Layer 2 of a small transformer language model trained on English Wikipedia (12 layers, counted from 0, width 64).
A neuron adds its activation times its output weights to the MLP's output. To switch it off is to set its activation to zero at one token and run the rest of the model.

Output weights of the MLP neurons that the questions are about. A number n stands for n times 0.0021.
n9: -55 40 9 32 0 10 -6 -14 -10 17 -52 -17 45 15 44 -14 15 -13 -42 44 10 -10 -20 -15 9 15 10 -36 -5 -4 -13 -30 -16 -31 2 -30 5 -42 -24 74 -34 33 -16 -16 -67 7 48 -26 5 5 2 13 -14 48 -11 -27 -16 12 -11 16 40 21 30 2
n10: -7 -1 -33 -7 9 33 5 21 -63 -35 8 22 -17 21 -2 30 -14 -36 -2 27 -7 -35 -44 27 69 4 -26 15 -7 15 20 36 26 -19 51 22 -13 -13 19 65 -46 -9 63 1 -78 -22 12 -18 4 -41 65 16 -19 11 -38 -35 26 -51 -3 14 4 25 19 -39
n13: 7 -14 -1 -33 13 24 23 -20 21 14 43 3 -9 -16 20 56 -29 17 -11 1 -12 12 9 -18 -15 56 -51 -35 2 -19 49 -18 -12 -12 -7 3 -1 -19 22 -8 17 -18 -5 -7 5 -12 -1 -9 -5 30 -8 36 23 5 17 9 -20 -20 -11 -6 14 13 11 12
n18: -38 36 -5 13 -19 34 2 12 3 -41 73 -17 -9 -6 -7 -7 -29 15 8 40 58 -45 7 16 -28 3 -16 26 -19 -17 -42 -19 -40 -44 -5 5 -31 2 5 29 -30 10 -11 8 5 7 0 24 -3 12 -15 -11 43 -36 -11 36 4 47 -52 -22 31 17 21 72
n29: 27 -24 -58 -26 16 -13 46 -13 -1 -53 0 -16 -7 14 36 4 19 -25 17 2 2 18 -21 -16 1 24 19 -1 -32 25 -28 -29 37 -10 -21 41 0 52 -14 -11 -7 1 28 -6 -33 8 46 -18 -12 -22 -53 36 -2 -51 -9 19 48 26 -19 -19 6 6 -3 46
n31: 46 -34 -13 -25 -10 15 -32 -14 34 3 15 10 4 -17 1 27 29 26 13 -52 25 39 -32 64 35 10 -2 31 -47 -5 -35 -24 -21 -44 26 -14 -11 -33 15 18 -16 24 16 2 33 -14 -17 9 25 5 -82 45 -50 -38 9 -9 1 52 -3 0 -13 -11 25 25
n39: -12 11 -6 30 13 13 19 -14 -36 -33 -16 -16 40 -8 4 -39 7 47 -24 -29 30 -13 20 48 14 25 43 59 -8 4 -8 -29 -30 -20 -20 16 76 31 3 -36 -17 21 -62 -11 9 -22 34 3 -62 -18 0 -40 15 0 -6 29 -10 -30 -22 -7 4 12 27 -47
n49: -13 33 63 -34 23 6 14 -29 -17 5 33 4 -14 3 19 8 -21 -41 -10 -24 83 46 13 -16 -44 -3 0 46 8 -35 -31 13 -35 -25 21 31 60 7 53 13 51 10 -15 -25 21 -13 -26 1 54 35 19 10 55 -20 -24 -11 -15 7 -67 -49 -37 12 -29 -84
n56: 9 -29 -20 -25 -4 -34 18 -6 -66 58 21 -7 37 -72 -18 -32 70 39 -11 -41 34 9 -1 26 7 24 23 -15 3 28 -49 -7 7 21 7 -57 55 11 26 21 -6 -23 14 -28 -34 -10 25 -32 22 8 -11 17 -27 18 -33 9 -16 24 16 -14 -1 -6 -41 51
n66: 59 18 24 13 -12 -10 11 -21 -9 -16 24 6 6 54 -54 53 39 -26 34 -4 -51 -1 17 36 3 -4 -14 33 10 6 17 -64 24 -30 -39 -31 40 0 -37 7 43 32 -30 0 -35 20 -34 -28 -8 -26 -43 -33 28 -29 -3 -14 44 43 -22 -28 56 29 -2 -9
n87: 38 -19 -41 -6 -19 -8 57 -2 -26 41 69 -55 -8 -1 -36 -11 -25 -51 -1 19 34 22 88 -4 15 -63 5 43 9 -22 27 -29 -19 -23 -40 -7 31 -15 23 -4 -65 -19 -19 33 -21 -18 38 62 40 35 18 -7 19 -5 30 -4 0 -36 -20 -6 -30 3 19 -7
n105: 37 -5 19 46 -7 -40 49 8 12 15 -78 27 26 -8 38 -17 11 20 25 3 -14 -10 -36 18 20 2 2 -2 -41 -34 -3 -55 -15 -53 38 8 8 11 -35 38 28 42 -2 -11 7 -30 53 -33 16 41 -18 -15 24 -13 -36 -70 -18 -35 -17 -4 21 25 29 -38
n106: 7 -40 -6 -10 21 19 57 -26 -7 17 11 -43 -26 10 -14 38 -15 -4 8 -30 33 16 6 6 35 46 8 24 -48 -1 -1 0 10 1 28 -6 39 7 -78 -13 6 1 6 -3 32 -12 25 -45 -39 30 6 18 -17 -45 -9 -18 -58 5 -17 -4 -4 -9 32 39
n111: -24 -36 35 10 6 34 -24 -16 -23 -11 22 -5 38 -20 -19 -17 -3 -49 -6 -9 27 53 34 1 34 -7 24 25 36 12 -46 40 -34 23 -3 -24 17 -33 -52 -42 -29 -25 4 4 14 -46 7 29 -1 39 -16 -12 17 -3 -2 32 -49 -26 -43 13 59 29 29 12
n119: -60 18 -57 -18 -28 -9 -6 -22 30 -25 -10 3 14 30 36 -94 -8 -48 -11 8 6 -22 -30 10 3 13 -6 19 21 21 34 -15 12 -5 94 18 -53 -4 54 47 -3 10 13 68 -42 -13 -5 2 38 -10 14 6 -18 15 -13 -5 -44 -6 51 -28 -7 -6 18 -41
n124: 50 24 42 -8 14 12 -36 17 -29 13 47 -44 -7 -20 -14 4 -36 29 -14 5 -15 -4 -16 -9 -5 8 65 40 -5 27 30 -2 -45 -20 5 -41 32 68 8 25 -11 -13 -14 11 -46 16 -26 54 -7 -25 -26 12 -14 7 -22 -22 -11 -50 -12 54 -30 1 4 -41

Each question names a token from some text and the token that comes next. It shows the activations a of the neurons there, in the order above. A number n stands for n times 0.019.

Then comes g, the gradient of the next token's log-probability with respect to the MLP's output, scaled to length 1. A neuron's effect is roughly proportional to its activation times (output weights . g). A number n stands for n times 0.0048.

"\n", then "The"
a: -1 -2 73 4 6 13 -7 -5 14 -9 -9 14 -9 -5 -9 -9
g: 45 42 -12 1 -7 12 -31 -14 -41 -26 8 -10 -1 -37 -46 -35 23 91 -7 -30 4 12 8 25 -18 -19 -9 31 7 -10 -9 17 24 22 -10 -8 -47 6 -14 26 -4 -4 0 -7 -41 9 24 5 -12 18 17 -6 -24 16 9 60 -4 -26 36 30 -29 6 -46 12
Switching off which neuron hurts the next token most? n56

" Or", then "le"
a: 9 3 50 -3 0 23 -8 -7 -9 -8 2 -3 -9 -9 -9 18
g: -26 13 -1 9 -23 10 -18 -28 38 20 9 -7 -20 16 -13 -11 -9 -56 19 -28 10 17 -35 -19 39 34 -24 -39 1 54 3 -23 -7 -30 5 50 25 2 23 6 32 -57 -25 20 6 5 5 25 -9 -31 -21 17 40 18 -15 -37 -20 -18 -2 62 3 40 -31 7
Switching off which neuron hurts the next token most? n13

"ov", then "iet"
a: -1 11 60 -7 41 0 -7 28 5 35 -9 6 -8 -9 -2 2
g: 45 31 3 -41 -5 -9 18 2 0 -14 -68 -12 -14 7 -28 -10 -10 0 2 13 -35 7 34 12 14 -74 27 36 -13 -6 3 42 21 1 9 -27 -2 13 -30 34 24 16 33 13 -28 6 28 37 -13 39 2 -44 -57 1 15 28 -19 -1 7 -50 -6 -3 -12 7
Switching off which neuron hurts the next token most? n66

"ue", then " to"
a: 48 3 52 -9 35 7 -9 -8 75 -7 1 -3 -8 -3 -2 1
g: -17 -5 2 7 8 20 -19 -25 -47 2 14 9 39 28 12 -33 43 -37 52 39 -35 -16 28 -34 24 42 24 0 -42 -11 -39 -12 -22 -9 20 28 -10 -15 10 -23 7 54 6 -9 -19 26 -15 -21 -20 -48 19 -17 29 2 45 -14 -21 18 40 -29 -19 15 -24 -5
Switching off which neuron hurts the next token most? n9

" the", then " comp"
a: 34 3 45 -6 4 47 27 -3 -9 -6 14 -7 2 -9 -4 -8
g: 10 -48 7 3 -1 6 -7 -33 -34 15 10 10 38 -41 14 18 -30 -61 -24 19 -15 25 -35 11 -6 -18 -13 20 9 -23 -31 23 6 11 -1 26 -30 -10 -54 8 41 40 -24 -24 -22 -8 12 61 26 36 -11 -13 10 -17 -46 25 24 49 33 17 16 3 -8 8
Which neuron, switched off, raises the next token's probability most? n39

"s", then " of"
a: 4 -4 49 6 35 -3 -9 -7 14 -9 -8 37 -9 -9 -6 37
g: 34 -46 29 5 -12 9 -27 19 19 -15 31 29 -22 -13 41 8 -27 8 -12 -6 7 12 -2 5 -6 9 -38 -33 -25 50 -28 -19 -62 -18 -23 -10 -16 45 61 -16 11 -2 -4 36 43 -5 11 -10 18 -44 -34 43 36 2 -12 -14 28 -32 -37 13 -5 9 5 -1
Switching off which neuron hurts the next token most? n13

"id", then " ind"
a: 14 87 62 -4 8 10 -7 30 -7 9 -8 44 -3 -9 -8 23
g: -38 -30 24 1 -32 39 13 26 7 7 44 -18 4 -1 18 -35 -6 -5 -13 2 5 11 -10 -9 33 12 -53 -40 -5 19 -17 -50 -18 23 -3 -7 7 11 38 -8 -6 8 -3 48 65 1 4 -50 12 -36 -44 12 43 -28 -27 -1 23 11 -27 53 16 1 6 -25
Which neuron, switched off, raises the next token's probability most? n10

" comp", then "ress"
a: 27 -8 52 -9 0 14 -6 -2 13 5 -9 9 0 15 8 51
g: 15 11 -22 -7 3 21 -16 18 -7 12 27 28 -16 -17 1 30 8 33 -32 20 14 -32 6 25 -24 -7 10 34 -1 -26 24 6 20 11 -1 -36 15 -9 -20 -16 4 -7 27 -53 -60 -15 4 2 -32 67 41 -25 -3 -8 28 -1 -24 27 19 -94 -10 -25 19 16
Which neuron, switched off, raises the next token's probability most? n124

" by", then " an"
a: 3 -6 56 -8 -4 68 -7 -7 44 -9 32 22 13 -9 -7 -2
g: 0 27 53 -37 43 -24 -7 -43 3 3 -56 -9 -27 7 -32 -7 13 -3 -26 0 -2 27 31 -4 -9 25 44 37 -2 -33 1 40 -14 -30 -24 -11 -62 -16 19 21 48 13 26 29 7 -3 -1 -4 -2 28 -55 -29 -32 -14 -4 6 -16 7 12 18 5 -5 -1 49
Switching off which neuron hurts the next token most? n31

" to", then " stud"
a: -5 8 52 -7 3 10 -5 -7 -8 -9 28 29 7 3 -6 31
g: -20 -2 5 -9 -20 3 26 24 -3 14 -29 -34 4 -10 -29 37 -34 1 -30 -20 21 4 -89 -20 -28 -6 18 37 -49 10 6 -13 41 -4 -7 -16 -7 38 7 -23 -4 14 8 59 16 10 -12 12 22 42 16 9 -6 -4 -12 30 -56 -20 -15 25 27 48 17 -20
Switching off which neuron hurts the next token most? n124

" in", then " Un"
a: 2 -3 75 -8 1 22 -4 -7 -5 -2 20 54 62 -1 -7 10
g: -3 -53 16 -2 -10 -10 -26 19 -15 -36 -53 -2 3 7 15 15 2 -20 -12 -8 15 7 2 -23 1 -19 43 24 3 -31 2 53 14 -10 23 -24 -7 1 -30 32 12 -4 1 -45 -46 -25 -5 -17 10 73 10 40 -5 -16 18 2 28 36 -24 -54 3 23 50 36
Switching off which neuron hurts the next token most? n106

" 195", then "0"
a: 12 -8 50 -4 -3 45 -3 36 -9 -8 -1 44 -9 -8 -4 17
g: 2 37 20 -14 -12 30 32 15 -44 14 -45 -23 19 3 2 -62 5 16 8 -30 -40 -35 25 -11 69 -2 18 -6 -51 -16 39 -2 11 56 2 -6 13 -21 -4 36 -6 -3 -3 0 26 -10 34 -24 -9 -23 -21 10 -21 -24 11 17 -11 0 -10 -40 50 27 -2 -20
Which neuron, switched off, raises the next token's probability most? n49

"ick", then "ey"
a: 18 -8 45 25 22 20 -8 28 -9 -9 -8 12 -6 -8 0 -4
g: 33 29 4 -10 -9 10 5 13 -8 15 -23 23 40 10 -7 -48 -4 2 40 31 -16 15 52 -27 37 21 23 -13 -26 2 4 -39 22 15 -5 8 -41 21 -29 16 9 5 30 37 36 9 -42 -69 -6 -30 -22 -15 -2 -44 23 -3 5 1 -50 -35 -31 -19 -5 31
Switching off which neuron hurts the next token most? n29

" em", then "ph"
a: 14 13 70 1 7 21 -1 -1 -9 34 -4 -7 -6 -9 18 11
g: 21 -25 30 14 -25 -43 1 -36 24 -8 -3 6 -3 44 -37 4 30 -27 -9 -10 7 -20 14 -56 12 -19 -10 -29 -23 -2 13 46 35 -44 33 -30 -3 37 4 14 -16 -21 -52 18 -4 -13 5 -5 39 -7 21 36 31 24 -43 -29 1 30 -29 50 -3 -7 34 11
Which two neurons, each switched off alone, lower its probability most, in order? n66, n9

"th", then " cent"
a: 41 0 60 84 -9 13 -8 64 -4 -8 0 23 -8 -8 -7 10
g: 4 34 -12 -12 -4 -22 -23 25 21 -25 10 -3 20 8 23 -39 -5 9 -11 -14 45 13 -13 -10 3 -6 13 14 -21 0 18 -27 53 -30 -68 18 -4 34 -50 -42 -5 -4 -65 28 14 -26 20 43 -19 8 -4 -21 1 10 8 -4 -4 -29 30 -41 35 53 24 20
Which neuron, switched off, raises the next token's probability most? n49

".", then " This"
a: -9 -8 63 -7 -9 6 -8 -9 -2 -8 -8 93 -2 -1 -2 -8
g: -15 -29 3 13 -4 16 4 13 14 14 44 9 24 -12 15 -5 15 -25 23 2 -6 1 21 -4 -18 31 -40 -56 4 45 -27 -17 -22 -3 -7 19 -11 5 6 -28 26 -31 -6 28 78 24 18 -21 25 -70 -24 15 16 3 -11 -35 7 -41 -39 63 -11 -7 -21 0
Which neuron, switched off, raises the next token's probability most? n105

"otes", then " K"
a: 19 -9 45 -4 5 24 17 6 4 -8 -6 2 -7 2 -3 -3
g: 30 -11 -27 3 16 -52 7 -8 12 11 -27 19 -29 6 -20 6 3 4 -20 5 13 15 40 19 -10 -27 28 46 7 -43 22 23 28 10 5 -36 -6 -3 -31 33 -16 -5 -6 -33 -39 -22 -18 2 5 92 5 -21 -24 15 1 45 -3 24 13 -55 -43 18 -18 20
Switching off which neuron hurts the next token most? n10

"ent", then "il"
a: 35 30 42 -9 5 36 -9 -9 61 -6 -1 -8 -5 -6 -2 7
g: 30 -25 10 -11 4 3 -20 -34 -27 -13 33 -37 28 -33 29 6 -5 -47 -20 -17 -46 -5 11 -29 -16 1 40 -4 -14 -7 7 2 -24 -16 40 56 -24 -5 13 -7 20 13 -25 -62 -30 65 3 14 10 50 25 -36 16 6 43 15 -5 9 11 31 -14 17 16 -18
Which neuron, switched off, raises the next token's probability most? n56

"\"", then "B"
a: 3 -9 63 -3 -9 35 -7 -7 36 -9 4 36 -6 -3 -6 -9
g: 4 -25 -28 15 -23 -10 22 13 19 -4 13 -9 16 -35 -18 -11 6 -34 47 -29 6 -2 8 -10 12 -19 -29 -15 -3 28 -3 -50 4 -1 -12 30 -15 19 49 28 22 -11 1 -5 7 -6 14 -35 -7 -69 -2 32 64 22 4 -10 -14 15 -9 53 6 18 -80 34
Switching off which neuron hurts the next token most? n56

"ates", then " the"
a: 20 9 60 -8 11 12 -7 4 3 -8 -6 14 -9 -8 -8 8
g: -22 -20 -47 20 -2 -10 20 -1 45 53 33 40 -14 -1 -11 -6 24 -30 50 19 14 6 68 25 17 5 -38 2 0 20 1 -27 12 42 -14 -34 -7 -14 -12 -8 18 -41 -36 16 18 -17 -5 0 52 -3 -43 22 -12 5 5 -6 -26 6 -36 -27 -30 4 -30 -32
Which neuron, switched off, raises the next token's probability most? n9

" le", then "ave"
a: -8 14 46 -7 -1 10 -5 -9 -6 -5 -1 -7 -9 -1 54 -9
g: 41 61 -60 -64 -36 -31 -12 -1 16 8 -19 69 -3 0 15 -31 -29 22 -7 -21 13 -22 -12 22 -28 -13 6 17 36 26 12 30 -19 27 3 -1 -3 1 -3 -32 -8 -42 36 -25 -26 -15 5 21 -25 24 16 13 -4 -12 28 -23 -5 20 3 1 -9 -9 54 0
Switching off which neuron hurts the next token most? n119

" R", then "iver"
a: -9 -8 46 -2 -5 29 -4 -9 -6 -7 -8 0 -8 -9 -6 -7
g: 23 11 -17 -38 35 -31 -10 53 -36 -28 -22 -10 -16 8 21 10 11 -7 -55 22 -5 -43 -55 1 -1 8 24 45 24 -30 9 31 22 32 14 4 -20 -33 5 -14 3 6 17 -16 -30 -13 3 58 -20 62 16 -26 -30 -2 -7 28 -40 30 27 -7 0 -4 7 -3
Switching off which neuron hurts the next token most? n66

" be", then " for"
a: 3 -8 46 1 36 40 -7 -2 -1 -7 9 -8 -9 22 -7 -9
g: -12 -3 -27 18 1 22 -28 14 -13 -29 1 12 26 16 16 13 8 20 8 8 42 -19 -17 -8 0 16 -19 17 22 -14 14 55 -38 -2 12 -17 -34 -25 5 -29 -23 -33 27 -78 -35 3 12 -9 -9 35 -13 1 23 -27 69 -13 51 21 30 2 -50 2 20 -37
Switching off which neuron hurts the next token most? n31

" in", then "ject"
a: -1 -2 73 -9 2 24 -3 -8 -2 -2 22 53 52 -4 -8 15
g: -1 -2 3 26 5 -4 8 -23 28 2 -44 -35 -20 -16 -4 -10 -25 18 -16 -36 -12 39 6 -13 -41 5 -22 33 -26 21 31 47 -11 13 -52 17 -11 45 -17 26 -14 34 -31 21 25 14 -13 -22 -1 -23 28 -30 -40 17 31 3 11 -43 12 59 -1 9 -34 54
Which neuron, switched off, raises the next token's probability most? n105

"mer", then "ly"
a: 65 13 57 10 -1 8 -7 -1 10 7 -8 29 -9 -7 -8 10
g: -9 -22 19 -2 -49 42 20 -36 29 47 3 9 -63 26 6 27 34 -52 -45 -5 -9 7 -3 11 -12 32 2 3 -51 -2 -1 -3 14 -10 -12 -13 18 -12 31 21 8 8 11 40 1 35 33 -19 22 -45 12 -13 -34 43 23 -37 -39 -24 -19 14 -5 -20 2 13
Which two neurons, each switched off alone, lower its probability most, in order? n9, n13

"ov", then " in"
a: -3 9 62 -7 38 8 -7 31 9 37 -9 7 -8 -8 -2 3
g: -32 -20 -12 11 -1 35 1 -5 28 10 27 -8 25 -34 40 31 -11 26 9 -25 -19 -2 -5 -24 33 -11 -26 -16 18 40 -53 -13 -29 4 21 2 1 -24 18 8 3 6 -2 19 24 46 18 -18 3 -63 -42 53 31 -27 -22 11 41 -1 -41 38 -26 2 -44 -27
Which neuron, switched off, raises the next token's probability most? n66

" re", then "or"
a: -7 -7 59 -4 1 0 69 -9 17 -7 -5 -6 22 -5 38 -4
g: -36 1 -23 0 -52 38 -13 -13 -6 39 13 39 17 3 34 -36 -30 14 -10 -25 12 -26 16 27 28 33 -21 -61 -15 34 22 -15 -41 22 -16 20 28 16 -38 -12 15 -39 -6 -12 19 -11 5 10 -42 -30 15 40 -13 -21 48 12 27 -2 2 -35 7 42 4 -2
Which two neurons, each switched off alone, lower its probability most, in order? n39, n13

"st", then "ru"
a: 27 7 36 55 -3 21 10 -3 -8 -5 -3 -9 -7 -6 -8 -6
g: 4 -10 5 -15 1 19 17 -5 17 -32 44 -13 -52 -16 6 -38 -21 -17 17 -27 -28 1 4 -6 21 -12 42 -18 -33 -25 -22 -64 19 17 2 -9 4 16 -10 -1 6 -22 -45 75 32 36 8 -24 -16 -13 13 22 42 16 22 -13 -51 8 13 -5 52 22 26 15
Switching off which neuron hurts the next token most? n18

"ven", then "ue"
a: 61 -1 55 12 9 6 -5 23 -1 -9 -8 18 -8 -6 -4 -9
g: -16 20 14 -20 24 -24 -33 28 -39 8 -44 5 -28 -7 32 11 -5 -9 22 12 2 -7 -22 20 -20 -20 28 38 -5 -33 8 26 38 9 -10 13 -14 -4 -58 -16 30 18 -4 9 -42 14 22 49 -14 37 3 -46 -36 19 29 32 -19 -11 18 -73 8 38 10 -15
Switching off which neuron hurts the next token most? n9

"ber", then "ation"
a: -3 27 11 8 -4 39 -9 31 -6 -5 -2 3 -9 -6 -5 5
g: 27 21 -3 -26 35 -23 -40 -23 -19 -3 -65 40 6 17 13 -28 -3 -1 4 10 -22 29 -10 14 -27 -9 42 37 -10 0 5 44 -25 -6 2 -7 -4 25 -3 3 12 60 3 -22 -36 -17 -19 -18 -54 49 9 -19 -1 17 -9 19 -8 -27 46 -60 8 27 23 2
Switching off which neuron hurts the next token most? n49

"ly", then " than"
a: -3 2 34 41 40 8 -6 -7 -5 -3 -8 24 -9 -7 -9 -3
g: 16 -8 15 -8 4 -48 -35 -7 -21 -46 -34 -13 -17 -12 5 20 9 -12 -1 -53 10 -29 -16 9 12 -45 7 28 5 -31 3 78 10 0 24 26 10 1 -50 7 2 7 1 -16 -46 -5 21 3 -17 65 17 5 15 -2 10 11 33 10 28 -55 13 22 37 29
Which two neurons, each switched off alone, lower its probability most, in order? n29, n105

" the", then " e"
a: 36 3 53 -6 2 47 31 -4 -9 -6 12 -7 4 -9 -5 -8
g: -50 17 25 15 36 53 3 -33 -12 -4 -20 -16 -42 -14 -12 17 43 38 -31 2 -12 -31 5 6 -27 21 8 -23 -28 -67 -14 -11 -13 70 -42 -5 -5 -25 25 27 20 39 25 19 31 -8 -2 14 -4 10 -2 -3 -33 -1 10 -18 -2 50 23 -27 -4 -5 -1 -4
Which neuron, switched off, raises the next token's probability most? n87

"ation", then " ==="
a: 1 10 67 -6 -4 11 -5 30 -7 -7 -1 -7 -9 -7 -7 4
g: 20 17 -15 -31 22 -32 0 -23 -16 -16 -28 -20 -1 -37 19 12 -19 35 -23 9 41 -14 15 -13 15 -11 14 33 19 -40 7 38 -9 -8 29 -12 -1 8 -4 8 3 -4 12 -52 -52 0 -16 41 -25 69 3 -38 -21 -16 5 39 21 10 46 -55 -17 22 -9 44
Switching off which neuron hurts the next token most? n49

" l", then "i"
a: -9 -4 58 -6 5 13 -3 -9 -9 0 -8 -4 -6 -9 -2 -9
g: 1 7 -24 -28 -6 -7 15 -20 25 -13 -34 11 -30 -22 -30 6 -32 18 2 -8 1 16 22 48 6 -53 10 40 34 -31 8 1 3 -13 4 21 19 -4 -26 -12 13 -22 4 -13 -72 -18 8 32 17 74 29 -25 -42 -1 37 17 -25 49 26 -41 4 15 10 -1
Switching off which neuron hurts the next token most? n124

" O", then "ther"
a: -9 27 51 10 -1 15 -9 -5 -8 -5 -9 26 -9 -9 1 48
g: 51 39 9 -11 30 -51 -7 8 -20 -8 -39 -5 -23 6 2 38 -2 11 26 46 46 -6 -13 -31 19 -21 26 2 -11 -31 -6 -2 -4 12 32 -11 -10 8 12 8 -38 -18 5 32 1 -3 0 9 0 3 11 -77 1 13 -62 10 -67 5 22 9 2 16 39 -33
Which two neurons, each switched off alone, lower its probability most, in order? n124, n105

"ough", then "t"
a: 24 78 46 33 -8 5 -5 -9 -8 -6 24 29 9 -6 0 6
g: 38 -1 1 -16 -3 -32 0 4 4 -42 -40 -14 -15 -3 -30 5 12 3 -34 3 -7 -7 3 1 -22 -30 10 64 5 -31 23 62 19 -11 -10 -19 -5 22 -16 17 3 24 13 -30 -49 -3 0 23 -12 72 31 -27 -46 5 49 23 -8 27 36 -36 -8 -22 -3 32
Switching off which neuron hurts the next token most? n87

" the", then " cap"
a: 38 2 48 -7 0 51 33 -3 -9 -6 15 -7 4 -9 -5 -8
g: -7 12 15 -30 -6 40 -6 -8 1 19 38 9 3 10 0 -43 32 -11 -62 23 4 -47 3 -18 -28 30 -25 -22 4 25 -32 29 -27 -14 11 30 18 -1 11 -47 27 19 31 29 15 5 -37 40 -8 -30 -18 7 -29 9 25 -21 -51 15 7 -30 62 -31 17 14
Which neuron, switched off, raises the next token's probability most? n87

"s", then " t"
a: 2 -6 49 3 32 -3 -8 -6 24 -9 -8 38 -9 -9 -6 41
g: -2 14 -32 4 2 -23 43 -29 25 14 -27 -22 6 23 -24 1 9 0 -6 7 -14 -18 -16 27 -21 -15 33 42 35 -50 20 41 47 1 -2 6 3 -48 -63 13 11 14 -12 -40 -46 10 12 10 13 61 17 -32 -45 -16 -3 24 1 19 47 -24 2 -17 -4 -7
Switching off which neuron hurts the next token most? n105

"ru", then "ct"
a: -5 60 40 -8 14 3 -2 -9 -2 13 9 2 -6 -4 -9 9
g: 55 6 -16 1 -7 -13 -21 -2 12 -34 -34 24 -14 12 -26 -30 -6 -17 16 21 -17 11 9 23 -4 -35 28 36 -18 -4 17 26 -5 23 -11 13 -2 2 -34 1 24 16 27 -28 -76 -5 59 19 -6 -5 45 27 -20 23 7 43 -37 -6 25 -41 -66 -14 6 -4
Switching off which neuron hurts the next token most? n10

"igh", then "b"
a: -7 20 43 7 6 1 -3 -1 4 50 -9 -5 -7 -5 -9 -9
g: 27 -1 -10 15 32 -30 -15 6 13 -20 -36 -11 -20 -1 -21 -6 -11 -8 11 20 9 -11 2 -1 -25 -23 43 68 14 -36 28 31 39 -6 -13 -10 -25 4 -43 27 7 41 -5 -34 -72 0 -15 8 -15 55 29 -26 -22 4 15 33 -18 24 27 -47 -24 8 -8 30
Switching off which neuron hurts the next token most? n66